Layer 3 of a small transformer language model trained on English Wikipedia (12 layers, counted from 0, width 96).
Take only the direct path to the model's output, skipping the later layers: a vector added to the residual stream pushes a token's score in proportion to its dot product with that token's output vector.

Output vectors of the tokens that the questions are about. A number n stands for (n - 500) times 0.0025.
"ition": 361 545 153 376 519 349 822 627 435 594 632 411 353 267 635 648 490 628 568 477 485 118 603 469 425 335 488 662 564 586 413 390 255 247 609 555 398 447 592 358 251 600 485 505 453 668 809 326 446 611 488 583 713 638 611 606 592 549 430 549 739 558 351 551 272 440 530 343 370 427 191 565 512 543 468 681 301 402 326 630 56 693 570 744 586 655 731 674 605 389 567 564 203 411 609 944
"pp": 771 545 310 541 541 313 770 329 429 554 426 429 612 457 466 764 487 437 355 550 414 770 477 319 508 294 466 465 447 836 435 487 500 512 469 422 396 549 492 564 603 496 469 468 583 583 406 521 462 594 521 545 756 464 576 787 304 616 469 514 412 464 567 563 189 288 704 438 440 403 569 590 536 464 296 842 491 398 420 307 743 755 500 495 352 437 444 567 354 590 456 396 443 415 365 667
"),": 428 364 419 372 421 570 541 598 699 403 499 619 543 359 639 406 651 316 436 417 572 521 752 531 312 454 469 449 580 579 511 142 439 496 311 515 419 604 641 616 473 405 458 445 467 503 425 529 472 541 516 594 466 639 401 357 561 496 337 596 682 347 450 605 564 796 238 673 539 482 285 434 512 375 440 537 406 498 696 523 357 459 556 503 799 763 449 431 579 608 449 558 617 609 417 471
" \"": 545 567 520 466 641 422 524 550 619 406 565 318 521 395 545 537 385 429 304 678 708 298 585 444 537 643 499 248 528 386 458 500 563 401 678 375 554 410 527 484 638 486 482 385 432 481 416 476 551 492 563 703 417 434 609 491 370 585 338 414 461 354 465 629 512 686 435 778 451 515 683 485 549 465 329 486 621 404 422 545 485 532 651 604 343 626 518 414 663 707 401 252 539 508 437 519
"rom": 473 648 656 534 627 471 474 469 380 458 736 605 584 442 692 686 827 469 726 309 646 623 425 399 611 462 586 546 632 480 451 488 475 419 491 621 356 434 556 233 484 443 263 351 472 409 576 470 438 438 576 567 445 493 408 548 328 582 568 467 420 566 543 415 689 431 645 610 476 513 145 308 507 334 620 516 395 467 697 473 525 473 477 585 823 472 512 542 510 324 405 293 203 582 454 520
"ang": 721 441 188 344 456 522 514 430 482 523 277 562 756 603 741 616 615 546 548 563 545 711 312 502 581 548 439 493 473 568 445 539 445 586 673 686 433 359 481 542 505 428 502 397 532 400 710 297 502 571 397 467 556 667 527 723 502 413 604 346 468 383 456 480 556 317 561 672 388 459 250 532 516 545 479 420 628 634 496 418 358 589 449 506 364 532 580 593 391 526 522 434 319 510 422 394
"ak": 833 464 347 448 443 581 464 545 339 466 468 322 734 540 703 611 641 583 489 599 471 767 604 475 495 701 427 593 511 495 535 494 434 568 680 561 429 557 679 469 561 418 457 476 498 564 638 536 529 355 444 495 189 615 414 528 432 396 448 264 411 341 765 432 637 364 684 712 454 352 368 494 497 634 635 498 576 515 425 471 445 485 377 570 429 201 330 517 537 652 371 285 262 438 522 489
"+": 401 395 495 419 634 383 627 565 483 617 688 415 342 457 451 501 392 349 451 489 349 653 434 429 480 389 489 498 705 529 577 460 505 568 589 566 386 533 501 576 639 537 551 586 665 472 514 334 415 544 585 559 670 665 528 410 556 634 397 466 489 489 311 497 474 518 296 239 604 551 559 371 535 276 550 624 367 407 573 525 445 559 583 396 701 361 662 511 398 597 435 538 402 527 645 488
"ust": 409 614 404 273 504 422 584 536 448 471 479 406 654 567 628 492 775 407 581 683 303 501 559 313 611 361 316 506 531 540 531 670 377 260 465 581 376 438 673 418 485 365 230 683 624 450 537 422 355 736 390 492 450 509 286 509 509 508 244 440 492 563 452 512 409 489 734 501 532 907 388 701 515 209 481 338 821 457 652 439 244 451 439 819 493 440 638 726 563 555 596 684 442 417 478 523
" 7": 467 575 528 608 496 516 399 466 618 609 633 531 616 524 412 624 633 355 513 394 525 472 443 469 396 519 521 423 483 471 477 377 510 500 433 403 542 521 358 586 747 514 455 463 409 416 638 588 605 557 506 586 486 553 508 551 569 547 326 491 394 337 391 592 594 491 447 388 505 602 554 482 523 519 546 575 307 292 449 608 321 517 532 411 500 399 557 439 416 555 619 569 531 690 406 479
"|": 723 630 613 496 575 609 516 413 445 651 784 514 542 342 349 514 362 572 619 553 519 493 407 536 537 428 580 257 661 622 453 481 598 461 567 543 206 580 382 605 337 681 516 381 662 536 655 350 461 546 597 399 334 624 479 428 629 443 346 357 339 449 517 469 437 540 369 536 353 729 467 278 514 528 550 424 603 413 460 497 300 570 668 421 647 500 514 411 540 645 541 273 359 638 560 440
"if": 773 349 418 317 739 450 449 397 391 651 495 487 382 512 520 529 306 654 484 424 477 424 520 541 640 504 366 593 524 624 459 625 537 496 593 744 544 419 589 383 458 371 325 315 545 671 698 500 420 546 579 551 555 790 292 381 500 488 698 551 757 64 611 581 546 357 867 474 528 402 422 480 511 205 407 602 666 562 738 658 542 403 430 524 560 419 528 425 571 559 483 225 117 504 354 351
"her": 649 524 615 634 470 381 508 292 430 425 571 516 314 543 973 358 537 354 440 360 370 340 603 539 261 299 401 590 641 483 495 444 447 222 530 649 435 552 736 460 548 578 404 455 564 599 273 466 303 714 439 341 476 552 257 735 597 694 534 338 601 583 365 611 589 587 457 480 433 552 661 562 522 488 588 699 446 574 685 585 354 830 716 666 516 399 242 52 645 487 534 728 107 388 435 570
"et": 594 431 444 426 514 495 375 697 489 492 441 362 374 554 608 398 310 459 297 545 370 498 414 483 806 753 458 517 462 481 554 511 362 631 520 558 401 585 566 528 601 580 281 677 348 675 667 475 717 512 493 460 219 412 741 623 710 470 560 355 629 479 578 498 484 542 719 74 673 455 575 394 481 366 545 451 574 627 457 489 540 574 326 498 484 381 489 374 561 511 569 326 415 309 495 716

Output weights of attention head 0. The head adds the sum of these rows, row i times number i of z. A number n stands for (n - 500) times 0.00061.
o0: 536 580 486 224 512 367 501 297 572 508 638 455 379 430 497 749 505 221 452 706 462 321 159 584 316 472 829 705 634 661 387 548 354 469 683 803 356 430 374 693 301 437 501 636 750 497 575 257 633 369 566 173 566 536 528 500 544 371 544 530 248 461 586 622 509 567 184 562 571 530 678 651 266 547 299 433 512 326 674 441 633 434 732 620 491 412 580 332 522 643 148 572 257 510 312 478
o1: 707 592 431 576 648 510 570 263 259 592 621 486 442 518 532 872 431 450 587 438 484 641 556 391 530 724 457 667 577 744 469 752 454 628 739 684 414 338 886 332 686 483 508 504 617 534 433 442 499 302 298 522 429 689 511 303 329 246 638 378 598 621 276 416 648 556 617 558 384 480 467 401 514 865 656 763 307 526 774 321 530 696 546 542 385 455 359 525 575 401 412 538 463 400 603 575
o2: 443 688 345 640 357 585 685 532 648 432 508 790 554 444 439 474 427 574 377 513 516 284 630 652 545 598 484 433 569 636 438 587 439 313 516 348 513 381 356 338 374 519 493 599 539 534 597 454 613 532 516 631 649 509 672 403 610 124 553 569 308 523 688 716 380 581 311 478 544 607 480 430 696 951 505 682 485 544 678 416 256 436 361 600 273 597 503 599 299 459 525 650 608 438 516 484
o3: 530 394 370 507 409 469 510 470 514 748 605 522 286 511 409 625 439 437 557 459 394 485 392 342 537 726 289 651 512 550 391 424 524 381 599 577 371 568 390 510 449 376 653 569 496 436 364 695 305 551 427 411 507 483 541 582 730 602 607 434 463 344 409 318 686 514 196 534 500 602 697 463 698 430 463 804 694 436 465 488 394 404 564 437 491 428 624 586 581 390 533 585 615 518 584 406
o4: 475 129 619 276 670 451 434 610 541 497 332 418 362 615 726 502 503 525 506 458 302 375 354 565 392 583 470 578 526 740 635 665 467 664 415 432 714 390 470 569 853 552 616 206 584 234 298 360 406 509 551 608 447 587 447 678 445 388 597 520 234 552 580 382 261 514 569 314 483 521 493 699 674 372 450 488 358 527 695 548 431 601 237 397 497 578 393 606 438 502 396 373 355 446 692 605
o5: 428 423 371 281 690 458 360 500 455 392 532 472 386 469 462 259 198 345 500 603 404 572 351 400 545 675 532 719 437 679 370 411 614 634 540 406 481 385 437 569 597 507 625 520 421 459 552 653 522 524 646 502 361 542 412 697 528 471 221 273 254 728 669 420 384 772 505 502 559 744 507 684 556 410 524 459 615 700 410 452 478 273 391 337 474 357 632 726 547 673 444 630 442 508 679 740
o6: 347 285 380 534 379 422 597 722 599 674 447 408 395 486 405 689 350 370 524 617 614 355 482 340 560 257 648 772 616 691 585 699 451 380 474 613 328 656 583 371 541 641 617 367 358 695 436 532 402 548 681 636 464 443 453 456 596 578 461 391 530 394 797 504 472 360 715 378 424 358 418 824 693 747 481 708 663 358 693 619 438 857 452 489 255 600 402 490 580 581 556 479 461 586 536 297
o7: 381 528 562 178 449 333 461 527 539 694 396 931 392 349 455 695 381 276 386 228 637 824 589 471 432 272 570 415 549 441 473 611 880 487 357 477 330 366 600 569 608 503 580 591 529 455 566 486 389 587 290 603 325 341 302 288 389 517 490 664 511 601 392 263 395 257 745 665 645 387 293 475 627 431 528 703 575 510 584 674 572 514 664 688 342 368 282 348 602 650 746 460 429 559 438 693
o8: 385 424 137 324 567 410 676 394 459 555 429 583 651 610 307 347 208 764 561 507 591 660 207 455 549 562 389 554 666 519 598 626 434 492 336 635 659 543 537 681 446 377 466 726 649 632 487 548 302 636 329 600 306 616 440 768 537 681 778 357 507 337 390 335 497 564 530 398 404 488 234 461 388 68 301 502 408 575 406 302 603 742 320 537 754 539 614 765 505 449 352 378 396 434 336 756
o9: 474 646 737 597 466 576 408 417 741 398 414 225 506 527 586 494 675 229 500 274 552 333 441 641 457 360 617 516 267 276 593 542 474 352 502 476 747 337 572 481 654 490 471 303 240 289 574 251 456 242 669 375 526 630 514 578 351 477 564 652 660 529 901 710 597 325 531 945 435 548 609 591 558 622 617 507 608 394 783 679 701 519 479 652 626 489 780 680 149 564 229 643 433 453 678 427
o10: 625 636 485 660 661 596 611 673 463 479 277 383 504 467 621 542 565 376 542 842 162 439 613 821 259 575 645 617 594 550 431 568 412 489 601 628 352 203 238 826 429 555 500 427 694 355 442 401 356 546 547 424 146 324 334 470 653 585 440 604 675 348 442 500 450 410 452 590 316 527 462 459 464 738 291 303 351 515 459 790 133 623 672 721 382 333 562 468 640 610 665 859 572 539 205 779
o11: 562 310 434 633 362 410 557 485 547 430 637 638 608 550 430 398 543 503 593 618 469 462 458 225 576 678 489 452 524 751 359 342 349 252 64 528 485 306 388 381 592 175 383 580 420 662 404 634 505 616 522 187 420 686 401 877 267 643 565 761 639 573 633 327 660 447 491 562 366 688 699 472 515 299 439 460 489 726 503 488 370 365 384 844 592 411 612 210 468 656 464 522 374 461 603 851
o12: 455 473 400 478 499 530 353 715 400 391 605 325 488 730 155 598 358 544 349 550 424 612 678 588 347 507 255 409 528 591 589 542 306 597 519 762 391 554 682 660 729 415 395 667 596 429 608 405 563 522 212 303 498 499 509 294 591 579 727 313 543 321 405 518 418 576 388 619 493 550 411 449 334 316 415 388 458 587 460 473 297 719 352 629 748 449 566 290 336 414 483 252 450 418 571 891
o13: 459 605 539 506 358 605 343 319 403 243 402 230 488 489 703 700 412 612 709 430 609 553 454 636 804 490 607 312 379 853 244 524 393 519 567 777 461 151 468 316 631 313 402 532 456 876 427 614 700 598 633 379 605 402 584 350 217 518 532 788 493 363 656 319 431 402 425 597 228 497 356 439 629 556 445 551 473 753 506 420 556 628 184 403 646 635 534 338 419 482 543 147 370 402 500 850
o14: 414 488 315 497 590 491 391 486 514 210 692 433 434 341 411 606 188 371 644 377 702 593 417 501 460 573 430 651 524 796 211 624 668 755 749 583 568 365 547 443 350 585 626 978 544 704 352 537 377 441 442 544 357 389 413 297 628 696 575 401 708 326 488 472 406 673 111 449 556 740 389 492 412 912 425 470 589 466 529 450 419 511 556 518 284 471 506 469 603 439 327 424 590 375 743 418
o15: 464 340 523 645 563 578 595 629 528 589 320 595 611 507 415 560 624 461 300 406 446 393 209 314 501 561 269 513 350 331 658 374 642 688 470 396 420 339 650 353 848 643 497 241 307 551 427 659 482 665 626 561 387 625 454 816 498 621 428 347 703 487 381 396 489 397 650 683 500 442 594 700 406 346 531 259 745 520 752 520 524 472 670 385 505 566 717 465 564 364 459 460 480 777 636 321
o16: 490 547 694 534 712 392 450 391 569 666 539 355 468 698 633 595 298 157 480 388 774 606 488 147 519 425 458 351 703 355 524 624 508 848 305 464 782 410 521 634 746 664 628 753 535 563 543 458 435 362 286 401 365 757 673 597 797 740 380 490 430 278 223 443 654 671 492 586 524 304 669 275 284 285 415 252 610 501 353 493 595 521 348 455 521 403 488 690 608 666 319 366 221 515 320 440
o17: 606 669 459 718 423 377 500 491 387 500 828 318 414 324 300 489 455 392 712 528 462 390 615 613 611 651 464 560 597 603 380 488 433 448 549 567 613 324 499 424 386 522 434 437 568 465 587 475 714 488 150 648 483 488 302 316 525 491 669 559 544 331 577 530 283 295 65 477 387 408 470 166 607 934 653 786 606 278 521 730 377 580 509 664 451 615 319 758 589 628 560 574 461 445 539 787
o18: 487 460 403 605 391 630 626 581 167 324 525 268 512 341 437 730 487 656 523 608 338 323 500 598 501 507 631 522 356 453 351 371 537 270 529 597 314 406 511 297 216 402 436 423 290 466 473 473 539 530 271 473 752 258 379 277 442 806 666 362 686 419 560 341 643 155 405 646 484 217 354 521 619 708 635 713 708 471 605 437 271 676 424 499 572 587 535 395 758 492 402 470 625 416 477 577
o19: 522 195 385 583 268 474 561 595 318 440 488 658 394 636 698 425 400 440 377 566 608 705 229 228 753 407 511 555 517 688 430 520 368 592 509 581 454 514 412 406 311 238 498 598 239 674 445 669 689 716 257 400 539 514 572 794 461 653 468 483 673 632 564 497 395 226 689 565 339 618 567 535 329 332 644 420 429 389 371 359 481 357 459 670 296 369 755 564 409 563 374 542 543 565 368 726
o20: 611 549 662 194 266 624 576 516 461 345 450 645 704 506 321 559 672 613 167 510 567 521 304 332 632 480 672 276 437 630 316 609 351 415 610 252 488 390 647 428 381 209 311 277 478 348 501 301 257 389 680 620 570 392 566 708 233 732 420 562 152 700 583 620 526 474 896 599 329 486 595 560 406 498 607 279 502 647 726 213 606 384 433 621 299 564 707 357 298 540 484 621 412 666 254 541
o21: 469 513 498 723 609 580 379 436 624 494 306 547 585 474 478 255 602 487 591 586 396 402 757 507 243 365 120 470 483 473 609 342 716 593 456 370 314 602 491 516 563 589 658 536 661 502 498 486 572 579 557 491 462 539 525 531 402 429 629 602 574 484 569 384 344 531 293 435 664 370 641 350 599 605 240 511 531 439 486 551 363 283 556 369 671 626 230 509 628 783 497 424 389 667 769 437
o22: 882 579 550 533 345 534 462 384 575 515 686 552 847 517 634 522 374 519 515 448 774 378 303 532 336 643 465 302 602 463 625 341 499 280 639 468 835 365 456 668 369 446 421 348 419 617 423 529 313 192 606 387 953 366 503 804 516 353 364 593 659 598 523 860 807 579 394 426 629 436 513 486 383 447 679 431 621 423 520 419 571 397 512 401 477 660 619 725 327 629 453 353 549 493 454 172
o23: 242 781 577 559 566 492 450 621 652 680 324 382 432 387 346 327 339 523 517 362 595 404 618 581 359 455 283 447 450 541 546 408 540 604 540 453 406 697 478 395 672 720 495 692 586 512 448 466 355 436 836 207 502 588 563 473 626 510 615 667 767 247 412 818 447 885 219 205 466 699 736 789 702 394 297 406 444 353 371 377 586 191 463 362 564 559 312 479 635 530 578 634 682 320 602 541
o24: 781 856 642 545 523 536 404 230 492 395 477 258 486 696 486 561 417 308 534 773 410 541 604 548 379 688 289 706 509 613 536 624 151 435 815 489 551 453 531 656 790 624 441 548 398 731 160 441 675 312 129 416 581 522 748 425 625 315 479 567 664 567 185 425 679 412 371 771 466 614 647 630 318 296 439 622 468 422 558 363 447 395 428 522 394 353 489 493 348 389 332 498 441 700 332 457
o25: 522 561 641 754 927 597 358 485 478 502 587 437 618 664 574 632 492 728 588 133 309 473 576 298 423 552 332 408 373 449 722 469 553 397 538 581 571 557 685 312 783 509 316 426 195 699 385 581 592 166 95 474 582 752 538 676 464 372 405 511 640 524 559 624 440 246 394 574 450 524 387 521 187 661 686 439 354 338 684 739 533 525 383 505 683 317 450 777 301 394 506 436 319 400 568 335
o26: 556 854 315 543 453 725 287 416 622 444 802 562 756 513 203 682 436 554 606 551 530 193 847 665 646 549 457 644 516 584 580 588 512 768 623 338 653 693 365 657 513 610 486 317 433 382 441 521 480 372 662 554 401 289 631 265 571 311 171 693 307 660 385 678 482 613 241 456 463 429 394 411 585 477 437 577 447 278 313 403 461 643 799 381 507 563 389 547 342 457 718 419 608 414 736 242
o27: 589 535 552 348 432 687 382 526 498 210 723 525 426 626 611 568 551 541 418 256 407 427 302 341 673 547 499 544 268 668 513 540 343 620 649 431 713 347 449 448 586 359 399 308 174 530 530 661 312 638 406 468 497 328 656 577 403 496 565 439 423 482 439 598 515 539 610 615 447 550 426 388 343 508 381 465 518 773 609 463 620 550 458 779 521 282 759 621 455 502 362 342 269 488 594 631
o28: 553 413 477 498 537 272 360 314 672 513 764 370 477 298 421 805 703 508 425 616 703 688 420 692 404 792 661 534 518 464 714 374 548 221 375 739 635 546 464 539 700 260 343 330 578 350 500 584 750 189 339 457 629 685 720 586 553 404 550 580 336 288 305 594 516 422 283 531 664 229 456 255 561 501 532 716 537 509 633 575 480 709 481 630 714 463 410 257 521 547 420 576 377 656 220 533
o29: 665 363 930 598 498 494 325 723 137 443 381 645 348 742 738 593 481 634 390 513 259 431 734 620 518 552 399 558 391 639 708 857 691 733 734 674 457 480 532 324 343 450 772 367 517 513 416 352 849 667 304 785 668 400 476 529 826 591 631 619 403 533 76 252 400 132 706 406 459 231 491 499 600 756 546 625 300 433 407 529 352 340 393 432 475 563 292 385 568 702 555 368 614 580 283 596
o30: 661 277 797 463 342 428 455 267 362 571 512 170 359 451 680 667 251 131 414 472 383 656 572 434 370 488 584 575 646 507 493 518 594 572 849 600 460 510 646 374 631 339 760 347 627 400 427 461 616 509 369 730 116 677 343 249 452 382 695 448 399 605 646 522 573 573 549 538 664 631 622 269 712 379 764 786 401 217 604 341 442 567 519 329 572 657 594 441 635 665 433 272 442 533 363 438
o31: 394 432 364 465 368 523 382 587 640 504 570 534 558 133 196 496 326 738 463 607 657 614 511 557 444 562 723 379 637 607 342 603 719 331 596 650 422 383 294 569 507 148 437 695 724 261 550 500 623 437 665 383 116 309 492 307 531 677 874 558 477 476 605 434 457 651 320 409 569 698 469 596 686 560 427 717 429 488 725 434 200 631 555 598 606 547 610 430 620 439 682 582 722 214 363 659

Each question shows a token from some text and the vector z that the head gathered there. A number n stands for (n - 500) times 0.005.

" of": 442 522 525 785 577 542 601 614 617 479 442 548 592 507 514 555 489 518 395 452 505 513 481 432 500 561 493 584 440 449 541 482
Which of these tokens does it push down most? " \""

"as": 536 471 569 791 469 467 550 510 558 432 481 591 652 612 566 402 576 541 481 405 514 433 524 393 528 495 513 532 525 448 579 676
Which two tokens does it push up most, strongest first? "|", "+"

" l": 434 487 481 787 512 551 647 628 564 471 523 568 570 493 513 520 545 474 501 452 444 542 503 396 435 494 416 473 404 548 581 532
Which of these tokens does it push down most? " \""

" L": 478 532 455 774 484 588 588 593 592 386 548 523 590 532 505 469 599 523 506 480 465 501 511 438 545 523 443 569 468 529 558 483
Which of these tokens does it push up most? "if"

"\"": 457 323 563 821 456 501 536 565 505 461 423 493 500 580 505 502 539 413 490 338 635 469 594 380 550 435 609 602 551 427 529 529
Which of these tokens does it push up most? " \""

",": 383 471 547 782 502 483 525 613 659 512 405 575 553 554 450 527 503 448 409 442 582 444 530 421 517 591 497 558 503 413 507 475
Which two tokens does it push up most, strongest first? "rom", "if"

"ing": 502 488 536 784 534 516 613 602 517 568 499 586 549 530 550 535 588 524 409 381 453 552 483 491 464 504 545 544 459 418 565 573
Which of these tokens does it push down most? "ang"

"et": 474 222 600 836 503 564 586 583 606 543 543 650 635 472 522 451 533 418 401 397 491 639 496 417 451 448 497 512 509 399 528 666
Which of these tokens does it push up most? "),"

"ay": 487 426 619 898 477 505 572 559 405 585 471 544 603 490 464 507 549 497 300 387 473 664 530 441 535 546 578 514 516 451 591 527
Which of these tokens does it push up most? " 7"

"8": 468 365 657 832 443 459 652 461 310 586 476 358 553 381 486 470 387 500 493 282 586 538 559 542 628 512 528 472 429 638 533 463
Which of these tokens does it push up most? " 7"

" g": 410 407 551 837 422 546 578 531 669 452 419 548 586 434 598 547 578 542 445 533 433 523 529 443 485 521 466 488 399 443 547 471
Which three tokens does it push up most, strongest first? "+", "et", "ust"

" S": 471 561 485 695 516 566 619 569 715 409 371 567 542 512 522 539 577 472 451 568 551 423 528 444 550 592 450 612 442 427 566 487
Which of these tokens does it push down most? "),"

"ab": 445 512 529 881 552 556 625 395 517 495 541 603 567 565 505 571 459 540 535 504 421 671 530 434 565 469 471 489 535 518 603 538
Which of these tokens does it push up most? "her"

"F": 437 426 454 778 522 528 596 515 622 444 357 577 582 432 497 593 558 443 500 452 444 524 533 388 547 487 472 611 475 490 542 448
Which of these tokens does it push up most? "if"

" e": 475 394 541 760 631 615 680 717 559 445 560 512 579 525 451 477 528 497 469 385 439 596 484 381 476 533 403 463 412 615 550 489
Which three tokens does it push up most, strongest first? "if", "+", "her"

" |": 521 525 564 701 529 547 679 649 751 476 342 478 526 475 530 506 608 437 385 539 603 336 568 445 586 630 438 538 475 409 526 513
Which of these tokens does it push down most? "),"

".": 476 405 484 718 600 529 657 507 629 554 342 612 512 468 425 586 513 448 465 532 536 403 495 394 532 606 429 637 485 497 520 434
Which of these tokens does it push down most? "|"

"ul": 516 502 494 835 550 553 604 577 480 507 583 632 581 547 499 489 563 561 464 450 425 594 464 421 523 566 375 506 491 548 597 564
Which of these tokens does it push up most? "her"

"al": 470 395 636 834 564 580 631 537 551 555 512 614 584 495 614 516 469 420 415 457 539 635 497 401 470 496 473 579 451 410 605 595
Which three tokens does it push up most, strongest first? "ust", "+", "),"

" for": 478 392 588 810 497 518 656 632 547 538 436 555 528 444 531 520 503 524 401 462 527 539 572 435 453 502 509 547 428 377 564 499
Which of these tokens does it push down most? "ak"

" 200": 493 347 588 802 486 515 669 506 397 599 434 399 509 312 496 528 484 505 451 336 518 534 549 519 561 517 531 512 471 547 574 452
Which of these tokens does it push up most? " 7"

" T": 453 518 455 782 503 510 633 524 695 432 349 498 558 372 498 593 554 472 502 519 550 473 562 474 497 579 507 588 461 437 527 479
Which two tokens does it push up most, strongest first? "if", "+"

"iv": 489 261 502 750 634 680 669 647 621 362 550 540 553 534 434 534 571 384 376 473 561 634 548 459 569 477 416 506 378 550 476 436
Which of these tokens does it push up most? "ust"

" pro": 439 521 582 799 536 544 660 620 524 459 473 610 522 538 466 573 499 572 462 457 473 628 442 341 412 530 403 442 469 494 536 423
Which of these tokens does it push down most? " \""

" f": 416 394 526 800 462 549 603 566 640 471 475 602 577 431 537 540 533 496 440 500 444 567 502 417 485 535 444 472 410 413 514 490
Which three tokens does it push up most, strongest first? "ust", "+", "et"

"y": 575 447 551 820 583 520 587 470 502 493 438 559 624 606 524 444 519 543 570 324 589 399 582 334 544 482 558 632 646 436 566 638
Which of these tokens does it push up most? "rom"

"u": 398 479 521 828 442 477 528 472 633 464 456 634 623 610 566 536 563 474 454 502 500 567 522 457 509 521 474 484 436 477 552 559
Which three tokens does it push up most, strongest first? "et", "if", "+"

" to": 505 443 502 720 490 524 724 648 533 539 448 514 475 414 481 515 526 522 505 430 505 449 553 385 470 509 437 526 465 446 580 425
Which of these tokens does it push up most? "if"

"\n": 477 316 476 743 601 572 628 551 622 603 441 650 463 496 440 636 576 377 398 576 561 411 526 405 549 591 392 660 439 411 503 451
Which of these tokens does it push up most? "ust"

" or": 471 448 523 787 510 545 626 637 519 489 402 542 498 474 509 550 546 490 458 380 511 501 558 405 430 475 462 505 502 364 561 459
Which of these tokens does it push down most? "ition"

"uc": 537 494 513 825 538 466 603 600 484 514 605 650 565 451 505 496 522 592 447 411 437 522 489 466 457 509 464 545 451 408 535 611
Which of these tokens does it push up most? "her"

"ver": 497 468 541 792 528 501 654 613 601 545 392 560 497 464 543 494 587 510 437 435 447 559 589 573 493 526 470 444 533 407 582 586
Which of these tokens does it push up most? "+"

"s": 496 388 623 901 465 514 582 527 475 560 603 563 569 601 508 510 456 566 534 502 597 529 583 436 495 435 488 587 577 452 560 628
Which of these tokens does it push up most? "ition"

"k": 514 572 583 859 448 510 564 515 467 531 492 599 660 620 620 513 509 548 473 488 492 577 498 408 569 533 495 563 533 508 602 583
Which of these tokens does it push up most? "ak"

"ro": 497 472 571 766 542 541 682 470 510 479 530 616 531 550 588 521 494 537 495 479 481 574 529 411 525 498 449 536 442 506 565 548
Which of these tokens does it push up most? "ition"

"Y": 479 301 473 747 498 605 563 529 630 330 476 507 648 544 482 510 706 378 423 405 559 649 664 441 635 557 500 519 417 597 426 429
Which two tokens does it push up most, strongest first? "et", "+"

"e": 544 533 602 785 581 544 597 542 515 501 569 570 711 669 572 421 475 520 462 378 519 433 474 318 575 541 489 603 519 475 580 628
Which of these tokens does it push up most? "ak"

" 20": 512 374 543 752 546 505 647 559 575 550 434 501 540 394 423 542 579 458 419 468 547 425 518 464 607 597 415 515 518 539 549 473
Which of these tokens does it push down most? "ition"

"ed": 474 305 599 764 551 472 613 629 619 459 539 592 631 502 547 519 589 441 337 383 651 523 537 420 498 553 548 543 443 328 372 526
Which of these tokens does it push down most? "ak"

"a": 448 570 542 816 515 485 543 455 507 507 486 578 602 659 558 509 556 541 457 428 543 532 507 412 537 593 544 603 467 453 565 546
Which of these tokens does it push up most? "ak"